Layer 3 of a small transformer language model trained on English Wikipedia (23 layers, counted from 0, width 64).
In attention head 1, each number of a token's query or key is one row of weights dot the token's vector x plus its bias. A token spreads its attention over itself and the tokens before it by the softmax of 0.177 times query dot key.
The model reads these tokens: "between " "the " "word " "'" "Sn" "ow" "' " "and " "'" "S" "le" "igh" "'" ". " "Ex" "per" "im" "ents " "like " "this " "have " "shown " "it " "takes " "longer " "to " "compar" "e " "the " "pitch" "es " "of "

Query weights of the head. A number n stands for (n - 500) times 0.0011.
q0 (bias 0.053): 683 717 396 902 511 562 599 550 498 249 654 691 623 583 374 615 381 511 486 585 332 281 625 334 367 457 543 518 529 567 450 573 498 591 40 307 699 444 428 614 126 490 598 615 607 594 591 522 448 359 428 291 390 498 259 613 620 279 445 452 455 612 285 342
q1 (bias -0.102): 433 612 252 632 377 630 565 247 500 303 644 369 594 575 491 795 411 103 641 493 556 622 430 163 695 572 422 452 515 634 313 657 405 232 467 548 840 442 552 494 416 393 743 453 401 264 493 391 831 404 657 510 491 603 599 440 680 455 325 303 540 435 707 561
q2 (bias -0.044): 445 494 379 574 484 687 346 326 505 386 481 375 593 565 599 733 409 114 708 344 481 571 504 266 630 508 422 263 381 499 520 714 396 320 487 574 570 429 482 595 527 447 804 438 603 323 458 371 838 607 547 553 574 367 598 473 434 429 502 354 375 399 622 473
q3 (bias 0.023): 605 459 477 735 526 607 582 413 306 253 499 457 680 516 535 733 363 313 592 378 449 549 591 335 576 462 478 317 350 395 548 690 370 461 349 461 453 541 283 531 428 452 783 491 658 482 524 510 923 762 416 436 615 215 576 637 444 138 547 465 386 440 482 418
q4 (bias 0.098): 329 585 428 557 394 269 647 518 654 359 562 600 611 554 424 563 407 686 480 439 550 409 616 594 511 469 524 620 386 476 321 644 465 751 182 474 625 562 372 651 456 551 715 661 422 380 533 357 311 669 538 519 488 666 480 530 432 266 472 478 503 614 480 431
q5 (bias -0.002): 602 670 533 367 403 301 658 552 416 399 474 525 584 563 337 300 523 726 384 630 409 553 460 698 508 378 546 794 682 472 431 285 656 777 369 268 478 615 562 508 398 456 377 584 535 667 536 581 132 379 532 300 536 716 291 427 635 570 604 558 582 588 419 456
q6 (bias -0.062): 462 221 594 399 444 621 283 428 469 657 451 428 388 300 709 530 460 402 593 469 548 640 479 402 565 494 500 321 297 395 622 593 413 242 638 665 376 422 609 490 626 456 595 440 433 462 461 412 680 565 604 664 627 169 674 469 261 598 485 491 386 389 547 496
q7 (bias -0.071): 724 544 429 741 507 630 755 476 743 536 721 528 649 784 377 492 538 517 305 636 644 522 588 336 466 609 531 623 603 525 422 407 597 516 423 299 738 440 398 413 244 450 289 382 469 549 536 330 370 537 321 289 497 520 353 514 679 506 390 470 611 577 496 562
q8 (bias -0.032): 279 391 573 581 492 456 391 524 378 522 184 352 378 348 650 479 438 460 548 408 426 648 491 600 596 484 585 474 395 356 597 647 411 476 676 723 420 620 552 456 513 453 491 541 574 462 427 592 718 565 635 613 544 465 596 393 341 327 592 599 457 376 664 553
q9 (bias -0.022): 641 458 372 737 590 524 550 428 553 590 670 492 586 727 540 337 620 674 383 677 618 494 450 584 345 544 453 464 546 592 593 362 593 464 546 358 619 263 302 437 585 338 452 378 512 566 482 558 550 564 321 320 553 443 406 557 608 563 503 432 580 536 404 571
q10 (bias -0.090): 692 399 447 480 574 711 223 513 384 509 403 438 411 355 560 531 657 519 585 690 400 567 465 497 413 300 438 404 552 433 670 492 630 277 594 431 334 365 675 524 450 478 513 542 446 647 501 517 567 466 480 422 625 238 446 583 524 594 544 490 554 542 391 577
q11 (bias -0.059): 354 427 637 336 483 398 477 315 368 704 324 299 405 498 514 650 480 324 542 443 589 763 443 217 672 558 450 344 406 522 509 671 253 384 668 636 476 662 699 374 804 617 549 445 436 229 575 477 663 543 714 699 573 511 625 612 321 506 356 542 376 420 711 641
q12 (bias 0.044): 398 588 621 45 558 412 345 333 353 637 232 371 331 442 554 518 470 443 484 300 295 596 440 375 478 570 482 273 535 641 475 504 112 614 634 784 348 659 591 552 782 604 548 363 410 364 543 622 405 506 677 679 491 567 653 576 321 713 400 575 450 442 606 596
q13 (bias -0.060): 690 325 409 670 366 557 591 469 514 435 491 541 539 529 450 360 653 740 480 762 523 522 427 595 334 267 542 607 622 392 659 450 900 477 400 261 500 519 480 422 225 399 360 586 531 742 401 452 299 428 427 284 606 465 323 415 699 438 584 555 563 439 420 579
q14 (bias 0.138): 395 562 601 196 471 294 417 566 173 419 381 548 460 311 372 543 460 460 689 284 396 439 582 586 631 375 425 486 408 460 489 643 327 639 260 562 380 757 511 714 691 601 863 692 501 513 393 468 421 658 560 672 420 369 612 502 336 371 567 427 190 574 515 437
q15 (bias -0.017): 299 279 781 651 515 511 263 377 570 545 307 342 351 281 610 562 403 319 648 348 528 589 486 379 567 671 461 357 240 428 557 729 309 356 709 930 529 571 597 416 494 725 604 561 426 334 472 506 905 523 640 750 445 408 663 446 305 339 543 518 307 374 683 508
q16 (bias 0.043): 433 682 454 500 637 560 583 212 493 601 335 425 566 631 619 403 427 405 696 628 417 626 415 411 482 485 602 353 579 618 474 373 202 381 379 318 666 604 401 570 645 559 532 355 415 455 567 506 523 425 516 315 530 556 327 503 336 290 594 575 440 607 414 534
q17 (bias -0.069): 690 413 669 545 542 746 583 425 525 635 439 420 510 515 582 501 568 352 429 543 507 606 534 275 472 560 515 485 659 390 544 312 527 268 683 550 454 552 659 293 470 427 205 306 489 578 595 410 515 444 424 378 549 408 495 609 567 763 289 598 510 508 597 539
q18 (bias 0.073): 891 513 461 779 515 647 712 605 602 442 839 778 612 587 583 419 570 766 349 726 563 303 637 540 269 573 540 556 622 403 493 303 677 457 293 284 549 337 248 627 280 503 470 485 704 793 468 572 397 410 154 266 480 332 297 485 605 497 587 522 573 522 326 207
q19 (bias 0.099): 332 683 524 164 704 487 589 487 498 651 241 434 492 615 540 410 408 641 435 259 452 529 587 585 410 559 445 337 581 543 380 341 326 854 487 651 364 539 480 526 943 685 396 415 403 414 484 529 197 664 455 609 433 652 570 587 418 752 507 562 498 637 556 521
q20 (bias 0.027): 611 353 497 744 511 677 418 359 457 418 554 512 559 451 754 596 447 374 737 516 592 453 644 426 458 557 426 257 273 400 594 695 423 268 441 587 556 405 244 558 468 406 751 436 626 449 456 479 814 648 443 477 564 207 598 514 321 275 488 444 408 385 509 375
q21 (bias -0.049): 740 369 396 901 420 748 402 406 533 312 763 558 550 387 655 645 585 331 713 627 466 387 604 470 389 331 492 454 410 354 585 630 731 105 469 364 497 335 449 566 218 349 772 522 659 588 523 486 917 512 409 278 623 214 435 509 562 355 500 327 510 526 468 321
q22 (bias 0.073): 578 601 400 432 601 529 620 559 495 482 684 663 562 490 575 387 455 696 480 523 458 317 564 646 390 561 529 460 495 419 536 389 510 739 390 471 374 367 243 537 513 617 491 479 537 508 544 714 417 724 316 409 469 491 492 509 452 491 633 593 600 573 494 369
q23 (bias 0.029): 473 359 561 552 462 491 274 563 322 419 407 538 368 211 646 314 575 637 639 505 444 378 549 695 495 345 539 596 422 364 606 552 651 526 574 518 340 517 503 644 401 466 531 634 547 659 457 714 629 499 426 525 512 236 475 393 354 339 736 633 476 572 423 388
q24 (bias -0.022): 549 568 535 421 430 361 543 666 579 583 541 577 472 550 359 209 594 803 288 686 528 534 406 717 489 406 599 759 663 470 486 260 638 599 618 266 381 580 695 375 370 443 228 566 420 708 512 559 46 317 558 321 520 714 299 427 618 652 542 596 735 500 428 597
q25 (bias 0.028): 543 683 358 428 360 643 557 368 554 369 520 415 607 643 425 706 432 400 645 646 350 424 498 390 497 551 498 394 454 593 406 559 471 467 244 545 647 597 489 711 298 461 785 473 436 437 566 463 425 306 689 481 528 682 368 461 579 432 450 405 425 295 448 500
q26 (bias 0.014): 322 544 475 228 438 399 585 469 356 649 341 431 468 675 565 575 467 495 525 485 427 643 538 344 585 464 510 353 491 478 356 469 306 812 352 342 453 659 511 450 787 537 558 439 405 441 528 442 425 463 653 500 631 534 580 519 405 382 429 534 512 340 547 480
q27 (bias -0.068): 63 444 780 183 622 176 313 614 635 851 219 405 260 526 389 306 549 603 436 317 591 730 320 657 728 585 562 611 566 624 471 291 336 705 742 597 457 494 749 348 786 567 191 627 269 267 446 589 322 527 696 707 400 695 626 593 319 650 431 670 553 467 544 620
q28 (bias 0.003): 394 418 581 533 648 349 467 780 570 594 526 672 453 459 457 226 565 778 346 491 550 438 529 781 508 475 561 780 553 432 625 285 602 642 525 381 455 408 502 407 507 569 224 587 423 588 425 559 337 588 370 397 386 506 469 482 440 438 622 580 591 650 359 494
q29 (bias 0.046): 756 448 333 780 563 632 611 741 472 333 675 816 702 694 433 340 528 778 439 709 462 326 619 680 402 376 529 582 589 383 532 276 782 670 324 155 412 453 306 616 233 370 436 582 692 761 478 552 452 430 180 251 464 333 310 374 713 435 587 565 614 566 301 377
q30 (bias 0.012): 777 520 376 886 578 728 847 610 470 322 654 680 692 640 516 473 516 650 474 656 550 401 704 497 267 401 499 521 481 412 543 380 758 504 338 220 482 390 318 490 221 314 483 487 646 699 457 458 581 634 158 285 592 369 357 443 686 447 595 469 539 644 354 418
q31 (bias 0.003): 619 400 397 623 438 701 413 251 452 463 575 345 625 585 670 706 556 377 673 535 466 516 498 349 441 505 390 208 383 486 488 612 475 232 485 524 525 483 295 569 545 414 716 451 648 449 518 474 824 543 550 440 666 354 565 560 427 522 466 392 390 272 513 408

Key weights of the head. A number n stands for (n - 500) times 0.0011.
k0 (bias -0.005): 337 402 527 639 401 292 586 503 432 491 333 829 534 574 463 527 403 205 683 329 585 432 722 529 682 451 296 494 748 239 374 567 293 590 530 308 328 545 520 510 679 526 512 632 524 287 584 530 560 648 491 422 347 624 477 609 360 431 185 536 526 656 425 477
k1 (bias 0.023): 495 752 223 495 601 477 442 418 497 351 520 359 621 423 504 772 543 527 141 648 232 277 616 456 602 460 323 480 609 700 199 397 540 654 228 574 415 667 185 545 435 469 497 318 660 620 685 686 337 395 494 537 815 341 457 588 679 337 459 567 353 665 349 519
k2 (bias 0.032): 393 600 425 442 595 359 411 773 487 339 463 579 814 314 615 539 307 448 375 467 281 529 518 525 588 382 358 573 500 801 274 387 598 543 610 648 527 576 416 421 500 513 440 510 539 468 733 601 528 344 450 626 514 242 493 717 608 348 473 539 341 592 590 456
k3 (bias 0.070): 306 506 494 419 393 490 400 904 382 364 360 693 856 341 480 572 175 275 731 393 389 709 685 529 638 363 339 568 496 628 348 646 564 448 600 455 544 610 540 423 451 423 406 647 399 392 613 479 573 394 415 669 392 334 510 600 518 348 415 616 438 509 608 556
k4 (bias 0.015): 356 411 461 863 323 326 693 378 568 397 355 759 459 540 559 479 450 262 594 328 525 450 753 359 656 580 354 538 637 184 439 687 301 535 434 325 526 518 311 441 541 671 447 567 594 525 580 718 506 700 538 517 508 732 361 479 399 442 479 531 523 460 382 488
k5 (bias -0.003): 592 396 384 660 329 537 605 288 609 502 467 622 249 730 616 458 630 288 581 456 655 444 476 413 495 504 594 452 607 286 577 582 278 540 465 344 404 504 586 712 645 485 555 568 550 553 333 445 335 529 660 349 447 702 384 375 430 672 282 390 725 416 383 564
k6 (bias 0.095): 547 482 563 377 629 642 353 622 341 426 555 337 501 363 433 413 450 760 328 602 282 618 388 556 374 510 712 515 209 679 536 483 725 509 596 631 696 517 589 398 402 421 471 455 314 581 548 268 568 269 457 533 445 405 579 622 578 574 687 581 499 458 623 510
k7 (bias 0.102): 460 423 395 740 547 547 509 329 602 655 297 383 371 660 432 764 447 561 470 500 563 297 517 503 717 389 373 486 676 432 448 595 312 559 277 607 504 536 174 587 605 417 514 323 483 361 582 496 447 571 409 414 601 459 552 436 731 505 483 531 432 534 469 765
k8 (bias 0.065): 449 675 558 395 453 746 399 619 427 447 408 402 652 473 591 398 380 711 449 569 414 745 399 547 390 593 570 524 205 589 496 469 779 370 530 623 429 676 627 454 325 527 414 508 357 556 397 289 439 458 530 611 483 460 533 517 486 466 609 497 540 306 577 544
k9 (bias 0.027): 499 433 645 434 445 460 481 592 532 651 550 495 323 485 515 586 623 564 628 518 617 506 553 559 480 339 369 368 408 403 464 615 521 565 596 609 394 442 496 475 570 168 478 413 419 538 443 474 518 603 367 588 671 371 525 405 583 411 555 501 530 394 619 654
k10 (bias -0.055): 716 532 420 308 564 627 247 612 455 464 653 490 396 429 452 476 555 587 467 651 394 601 332 514 486 463 691 455 518 521 655 565 670 440 677 531 433 504 796 550 369 272 428 667 335 460 525 275 498 373 501 462 351 282 528 557 543 505 489 456 715 465 576 413
k11 (bias 0.040): 545 569 429 393 610 678 386 467 473 260 512 79 754 394 389 574 502 732 135 672 367 556 402 418 330 547 589 485 383 709 398 486 732 530 339 605 659 552 511 465 234 508 446 312 559 653 572 554 448 335 506 688 672 487 465 547 619 510 670 514 482 398 473 600
k12 (bias 0.026): 482 633 588 95 581 425 393 535 358 300 506 111 818 160 549 425 703 670 271 575 435 700 315 444 268 713 625 510 435 556 441 546 506 449 399 329 525 467 677 539 398 500 543 344 623 764 567 578 501 278 615 656 515 639 494 685 557 601 538 392 467 473 447 292
k13 (bias 0.021): 634 411 340 705 393 638 330 345 604 612 476 698 115 681 592 496 644 587 653 441 580 488 415 608 636 357 653 458 427 475 603 454 525 405 451 507 582 545 496 606 425 366 358 681 388 428 475 251 241 528 524 433 475 295 436 406 542 438 398 417 773 438 497 629
k14 (bias -0.012): 381 334 351 577 406 375 610 625 474 366 493 824 645 421 564 290 417 28 531 357 531 696 610 383 452 501 480 549 692 559 561 541 389 601 688 192 608 325 520 516 498 562 442 667 630 504 617 564 582 466 580 530 289 630 489 657 254 505 427 487 556 453 453 384
k15 (bias 0.050): 330 567 505 514 656 718 382 647 375 480 422 264 776 383 519 504 352 758 388 576 255 683 465 519 315 610 662 394 182 730 432 360 770 399 413 667 513 687 552 346 247 693 358 320 551 509 570 364 604 352 470 703 616 368 627 676 469 331 704 654 379 296 621 556
k16 (bias -0.103): 394 444 511 492 587 371 564 697 533 329 389 547 751 500 556 493 630 564 475 715 503 591 509 449 279 564 426 485 555 387 566 513 305 489 414 330 269 600 701 569 593 395 460 471 499 619 660 548 379 618 520 607 456 587 334 533 569 536 501 527 535 368 248 606
k17 (bias 0.097): 619 665 534 318 584 721 208 477 500 479 546 129 583 535 297 629 504 740 326 668 409 410 208 616 498 447 736 524 389 658 550 454 563 503 321 656 575 600 506 543 480 446 518 383 441 434 486 331 489 295 475 405 397 360 510 477 719 611 552 505 453 523 484 619
k18 (bias -0.006): 282 250 635 586 390 419 510 565 580 701 513 948 295 602 432 532 343 377 845 334 722 572 647 570 645 345 375 613 669 323 615 484 186 598 576 411 409 384 547 460 673 439 526 681 425 304 489 253 663 597 453 314 198 483 537 483 390 534 324 531 566 580 572 532
k19 (bias -0.231): 340 431 628 397 513 270 574 517 478 255 507 281 696 236 742 451 605 545 431 305 611 533 454 443 424 604 543 512 531 324 599 742 237 364 563 344 489 312 581 470 544 684 554 441 751 554 433 718 475 625 466 623 358 678 454 503 584 502 613 467 411 573 460 301
k20 (bias 0.078): 192 415 564 482 474 432 363 801 446 473 451 693 728 372 485 417 106 478 797 387 395 710 636 583 507 331 368 529 415 594 454 501 572 577 682 564 551 484 533 340 463 470 410 598 348 446 671 421 724 423 453 583 393 332 539 645 461 277 524 644 478 490 603 574
k21 (bias 0.078): 506 524 547 496 572 546 444 720 492 560 536 925 416 534 432 570 248 361 754 510 427 494 627 642 679 255 478 483 552 380 486 458 617 626 729 542 444 492 462 436 574 388 408 760 396 269 596 327 674 459 481 378 298 182 513 559 412 409 355 516 554 621 658 521
k22 (bias 0.062): 399 311 689 393 459 376 627 685 511 538 541 802 576 463 493 415 420 422 836 360 605 489 659 559 671 537 352 506 575 262 559 540 359 523 728 374 434 333 575 437 571 617 478 611 497 386 442 418 643 609 495 550 330 569 539 460 433 474 462 533 486 583 557 478
k23 (bias -0.023): 540 371 565 490 424 479 498 679 501 584 490 860 418 461 580 301 362 353 864 438 558 665 554 594 483 451 581 458 487 392 647 423 593 581 789 448 409 552 637 414 490 528 380 669 392 452 413 273 649 473 543 548 246 461 496 604 236 527 448 486 608 461 613 412
k24 (bias -0.018): 786 459 480 633 431 717 662 135 612 661 550 367 77 811 459 417 744 628 416 570 637 315 307 458 429 583 716 469 485 289 650 485 494 561 378 479 505 473 578 637 450 519 609 478 420 547 263 370 364 645 544 328 508 641 500 291 497 683 452 364 712 400 372 493
k25 (bias -0.071): 467 560 301 581 421 148 633 361 544 461 515 662 562 519 557 519 569 492 431 521 528 447 688 384 583 531 379 495 640 516 305 616 311 607 431 292 478 538 334 638 552 441 540 523 593 635 690 757 329 466 644 636 560 595 429 649 478 413 237 546 559 653 363 485
k26 (bias -0.045): 407 413 496 400 508 499 527 403 506 310 506 260 653 436 494 512 480 584 197 552 374 552 499 385 319 509 500 602 313 449 458 564 576 519 387 556 596 448 614 523 423 595 498 534 523 605 525 568 488 438 654 618 518 714 413 463 556 684 466 424 591 404 356 576
k27 (bias -0.070): 680 599 494 495 507 658 657 318 475 492 615 10 388 578 466 505 734 700 202 646 483 450 287 381 274 651 632 394 320 548 484 465 747 500 377 643 533 520 612 344 405 582 527 151 549 654 343 508 414 636 381 426 721 679 590 400 602 683 751 548 533 292 361 457
k28 (bias -0.027): 607 445 577 681 437 687 686 478 567 686 532 579 238 676 517 423 567 394 806 461 673 467 464 597 465 603 505 460 497 369 725 500 524 389 527 580 427 386 733 387 585 526 446 499 398 353 301 366 597 686 396 345 434 621 619 293 329 665 699 514 579 466 513 589
k29 (bias -0.035): 474 350 628 584 336 435 514 562 570 663 611 861 330 617 548 447 386 223 967 362 684 497 680 590 650 323 386 517 724 433 556 535 380 476 722 485 427 407 546 577 710 494 513 827 331 229 414 401 585 615 472 285 247 530 465 407 329 534 311 504 653 572 548 499
k30 (bias -0.069): 407 316 533 589 412 463 445 608 518 602 578 871 465 588 655 594 231 239 787 306 647 480 649 629 761 326 385 561 666 411 526 569 344 407 636 534 510 489 453 511 668 390 405 752 361 228 515 417 530 657 339 501 225 392 435 435 421 411 367 538 509 671 638 555
k31 (bias 0.036): 217 550 500 354 446 342 291 740 507 380 641 537 671 334 459 491 264 549 516 515 331 759 604 563 565 330 319 524 387 595 380 463 522 470 609 553 518 557 463 501 477 340 514 603 490 585 699 486 563 242 459 675 474 257 497 554 652 340 391 502 507 577 600 576

The vector x that enters this layer's attention at each token. A number n stands for (n - 500) times 0.006.
0 "between ": 683 504 490 454 397 554 510 426 422 516 546 235 537 586 511 457 518 825 710 320 494 459 354 534 404 738 546 326 500 611 340 423 570 440 439 549 561 452 577 692 514 496 613 396 455 479 474 495 422 486 506 471 583 425 493 545 688 403 662 461 435 346 473 582
1 "the ": 512 424 471 461 494 526 506 399 488 460 527 183 533 516 426 468 558 759 588 486 502 448 355 460 484 772 519 512 450 605 389 472 446 493 333 633 612 521 560 756 472 445 589 488 410 654 472 470 475 425 555 544 686 386 544 542 596 461 504 495 426 408 434 507
2 "word ": 426 554 583 495 431 642 474 306 411 475 338 212 660 583 478 525 545 591 488 582 320 561 367 559 434 643 471 393 439 407 342 522 505 476 354 641 608 544 493 694 621 560 492 347 597 677 484 488 493 572 451 456 623 486 514 467 676 472 564 507 316 544 479 475
3 "'": 533 452 647 487 563 664 397 313 599 489 475 147 560 531 456 599 458 739 564 457 310 449 489 526 526 429 528 471 462 452 401 500 428 520 280 628 509 581 498 669 496 435 531 304 439 621 629 451 408 469 512 470 711 357 527 531 817 515 435 443 494 548 495 578
4 "Sn": 570 573 522 533 611 396 454 581 441 469 475 133 526 517 553 491 525 474 516 558 235 329 598 459 470 643 515 390 362 490 452 527 669 589 297 667 722 563 563 531 430 371 508 304 540 452 642 546 331 578 548 528 750 495 450 532 558 461 614 498 436 411 459 471
5 "ow": 607 429 507 516 590 550 422 510 584 312 440 98 733 426 509 557 516 632 449 327 552 463 478 494 512 638 507 416 483 401 599 480 613 543 302 649 478 569 483 538 492 544 463 282 636 465 694 476 321 610 462 467 616 402 461 531 702 507 703 517 460 409 509 528
6 "' ": 429 495 571 437 490 628 489 322 477 490 478 273 573 558 420 565 528 632 425 458 166 515 458 502 505 507 469 477 522 455 377 519 495 500 355 536 504 549 498 778 564 537 571 379 496 793 468 403 353 526 491 492 650 371 596 435 605 531 560 454 501 440 488 596
7 "and ": 614 527 405 504 539 476 484 432 355 491 420 36 511 501 444 532 514 539 340 549 416 541 337 443 653 604 572 567 510 580 419 540 534 530 364 605 496 392 530 769 458 495 572 484 491 673 438 486 390 425 526 506 601 407 550 559 477 478 555 490 405 465 536 461
8 "'": 517 461 631 478 581 649 386 337 611 486 472 169 544 511 454 617 453 722 508 498 294 445 498 541 524 388 524 481 447 457 408 520 454 523 284 623 482 609 493 682 499 420 514 317 444 610 628 453 398 467 495 475 701 350 530 522 807 527 438 446 512 570 491 576
9 "S": 532 485 552 449 495 469 420 522 437 516 554 251 486 504 452 456 572 610 368 779 176 463 404 386 506 741 543 385 454 434 617 502 507 544 365 548 581 474 497 679 441 486 542 277 527 597 685 509 452 486 582 531 481 468 530 623 397 479 596 555 436 342 490 459
10 "le": 529 549 588 490 510 507 423 460 465 344 461 145 639 477 465 473 491 616 421 434 294 471 383 490 433 689 412 352 383 428 531 562 603 508 388 630 488 438 446 643 548 611 487 367 718 646 686 518 456 461 556 461 565 364 522 548 648 515 656 507 512 299 587 473
11 "igh": 527 477 555 445 502 541 570 487 609 388 433 76 565 498 584 572 500 728 447 507 481 395 261 493 442 537 433 398 398 462 473 498 478 505 403 631 487 421 462 662 541 554 506 429 641 560 656 456 451 494 439 493 606 472 426 483 780 459 801 523 506 251 547 561
12 "'": 515 468 628 474 587 643 387 346 605 488 469 179 537 505 448 621 452 721 489 503 300 447 504 546 528 373 521 488 442 454 407 525 455 525 285 620 472 616 494 692 500 417 514 323 446 607 625 454 403 463 484 470 691 362 535 519 805 524 438 447 519 580 492 565
13 ". ": 609 482 543 379 557 615 405 442 445 428 599 112 563 487 426 461 522 551 366 520 357 495 391 524 507 454 569 475 532 534 476 539 505 521 470 456 513 392 442 756 517 355 573 325 558 686 548 501 443 519 580 515 651 303 462 541 622 556 623 407 510 520 490 582
14 "Ex": 468 447 632 431 486 474 444 583 429 504 590 44 579 509 478 526 493 601 356 717 570 464 450 311 410 655 505 421 398 445 651 533 388 541 455 591 600 391 484 666 513 513 646 433 484 562 562 520 289 490 406 530 575 545 581 538 578 482 692 484 332 459 482 432
15 "per": 410 534 472 417 464 520 537 441 534 398 500 92 600 468 505 485 446 676 347 544 542 472 353 473 304 603 512 382 258 587 510 539 500 528 454 702 531 502 331 664 603 543 568 602 455 658 668 531 415 416 415 566 538 435 556 475 643 533 574 486 543 334 536 481
16 "im": 507 404 522 406 519 650 476 543 624 346 540 210 776 410 499 504 464 670 262 487 502 489 517 313 446 627 550 412 428 468 694 552 432 517 386 620 426 613 399 625 494 616 518 445 546 582 639 530 329 481 421 528 555 459 581 544 610 526 600 465 360 401 501 473
17 "ents ": 567 530 436 492 536 651 522 419 467 408 406 207 637 460 537 556 443 700 308 430 374 477 525 369 552 575 506 533 583 525 377 550 630 478 378 420 538 504 368 736 492 572 538 418 651 677 401 502 486 559 511 549 547 394 500 409 575 473 676 503 364 479 547 491
18 "like ": 499 545 496 458 384 620 529 517 320 467 459 152 544 550 409 565 506 653 496 551 476 500 286 585 482 626 500 392 550 455 460 573 571 474 421 538 590 520 567 750 573 483 530 381 526 617 374 483 474 502 375 479 687 337 487 481 716 469 622 489 368 503 502 454
19 "this ": 411 355 528 401 579 608 470 513 520 413 533 201 638 451 523 539 529 656 379 607 537 483 389 479 476 632 497 495 492 549 441 547 513 466 369 585 598 622 462 744 475 509 548 479 522 691 323 454 438 545 391 604 643 443 500 503 473 480 467 522 326 616 440 530
20 "have ": 595 532 481 458 482 655 461 616 525 353 415 106 572 476 587 571 398 766 414 515 509 521 351 510 425 635 494 503 618 518 510 547 510 434 445 594 496 492 453 725 462 541 508 451 517 494 394 468 453 417 443 489 570 469 487 497 769 548 487 454 355 527 598 371
21 "shown ": 518 518 497 440 478 675 565 515 385 470 434 189 697 487 534 529 454 501 343 552 483 479 418 482 469 661 477 451 574 458 489 574 650 429 436 491 460 558 335 737 556 665 519 410 588 609 323 491 433 544 427 453 541 447 507 482 673 450 648 496 339 466 557 431
22 "it ": 521 439 576 383 588 730 477 506 471 377 544 199 664 448 554 533 498 695 336 533 418 477 328 414 525 529 513 460 567 575 474 584 446 454 422 538 530 558 405 753 473 487 528 419 551 610 381 505 459 507 472 516 672 441 456 513 490 476 461 528 339 664 493 538
23 "takes ": 532 548 584 357 594 699 527 478 546 476 472 306 595 437 610 495 431 700 362 428 624 440 461 477 512 603 303 452 495 497 523 574 608 492 405 541 458 617 402 707 518 582 582 451 546 523 360 487 301 505 353 480 689 491 512 476 649 522 625 401 376 430 498 408
24 "longer ": 579 492 423 387 516 607 480 520 523 509 557 66 735 471 481 495 458 690 473 480 277 516 330 434 500 567 435 393 578 569 680 516 595 460 525 605 499 575 401 704 480 597 455 450 534 672 347 443 443 492 397 509 641 496 492 413 376 538 575 493 429 740 574 321
25 "to ": 646 526 432 478 514 647 431 520 390 563 568 130 567 476 398 496 445 610 399 538 520 446 392 488 561 580 480 569 585 610 552 529 645 479 462 560 484 590 319 736 515 440 549 344 486 500 437 505 358 421 525 509 705 402 528 536 518 447 519 483 337 544 574 348
26 "compar": 513 559 473 386 558 571 436 579 600 427 433 28 682 436 677 505 413 588 405 645 648 551 365 488 391 607 487 426 370 516 462 519 533 526 429 635 443 541 325 581 502 502 484 482 495 526 472 525 342 522 526 642 651 477 427 478 736 507 657 512 312 719 529 412
27 "e ": 552 482 552 454 504 590 535 444 321 451 462 238 726 474 424 500 439 617 375 583 329 587 415 472 443 540 416 523 513 447 446 553 612 459 428 504 538 514 432 766 581 541 549 398 651 637 525 503 463 431 615 404 661 378 531 446 515 555 531 518 380 391 559 447
28 "the ": 448 443 437 442 581 493 485 468 497 461 529 232 491 455 409 469 521 710 422 586 503 481 396 500 500 685 515 538 430 610 432 556 462 490 361 578 595 574 528 813 495 446 555 556 443 638 421 483 458 419 484 539 657 412 555 532 498 471 504 504 447 453 423 460
29 "pitch": 377 595 653 506 675 456 456 397 600 471 389 111 650 451 569 507 523 712 507 452 422 419 457 452 464 507 464 495 422 367 643 572 478 585 421 628 449 441 429 607 486 574 453 334 569 574 575 520 411 576 411 416 472 466 420 438 778 472 720 592 412 472 564 514
30 "es ": 592 554 463 505 568 626 510 486 379 404 408 306 672 446 518 584 395 660 287 501 348 545 382 398 491 571 445 493 588 477 365 536 661 478 386 472 557 464 376 772 513 541 614 421 604 549 454 518 506 490 511 436 559 391 511 438 594 514 607 505 475 486 534 472
31 "of ": 566 497 427 485 532 536 561 401 375 518 546 202 448 511 337 541 452 653 372 606 476 426 373 495 581 538 528 462 504 620 392 536 600 509 440 616 562 494 426 785 565 528 593 463 463 524 513 575 450 432 398 411 539 376 554 496 486 427 693 459 456 347 481 534

Token 11 "igh".
Which token does it look at most, and with what share of its attention? 8 "'", with about 10%

Token 24 "longer ".
Which token does it look at most, and with what share of its attention? 20 "have ", with about 10%

Token 5 "ow".
To which token does it give the most attention? 3 "'"

Token 7 "and ".
Which two tokens does it look at most, in order? 7 "and ", 4 "Sn"

Token 9 "S".
Which two tokens does it look at most, in order? 9 "S", 1 "the "

Token 16 "im".
Which token does it look at most, and with what share of its attention? 16 "im", with about 10%

Token 28 "the ".
To which token does it give the most attention? 9 "S"

Token 21 "shown ".
To which token does it give the most attention? 12 "'"

Token 8 "'".
Which token does it look at most, and with what share of its attention? 8 "'", with about 20%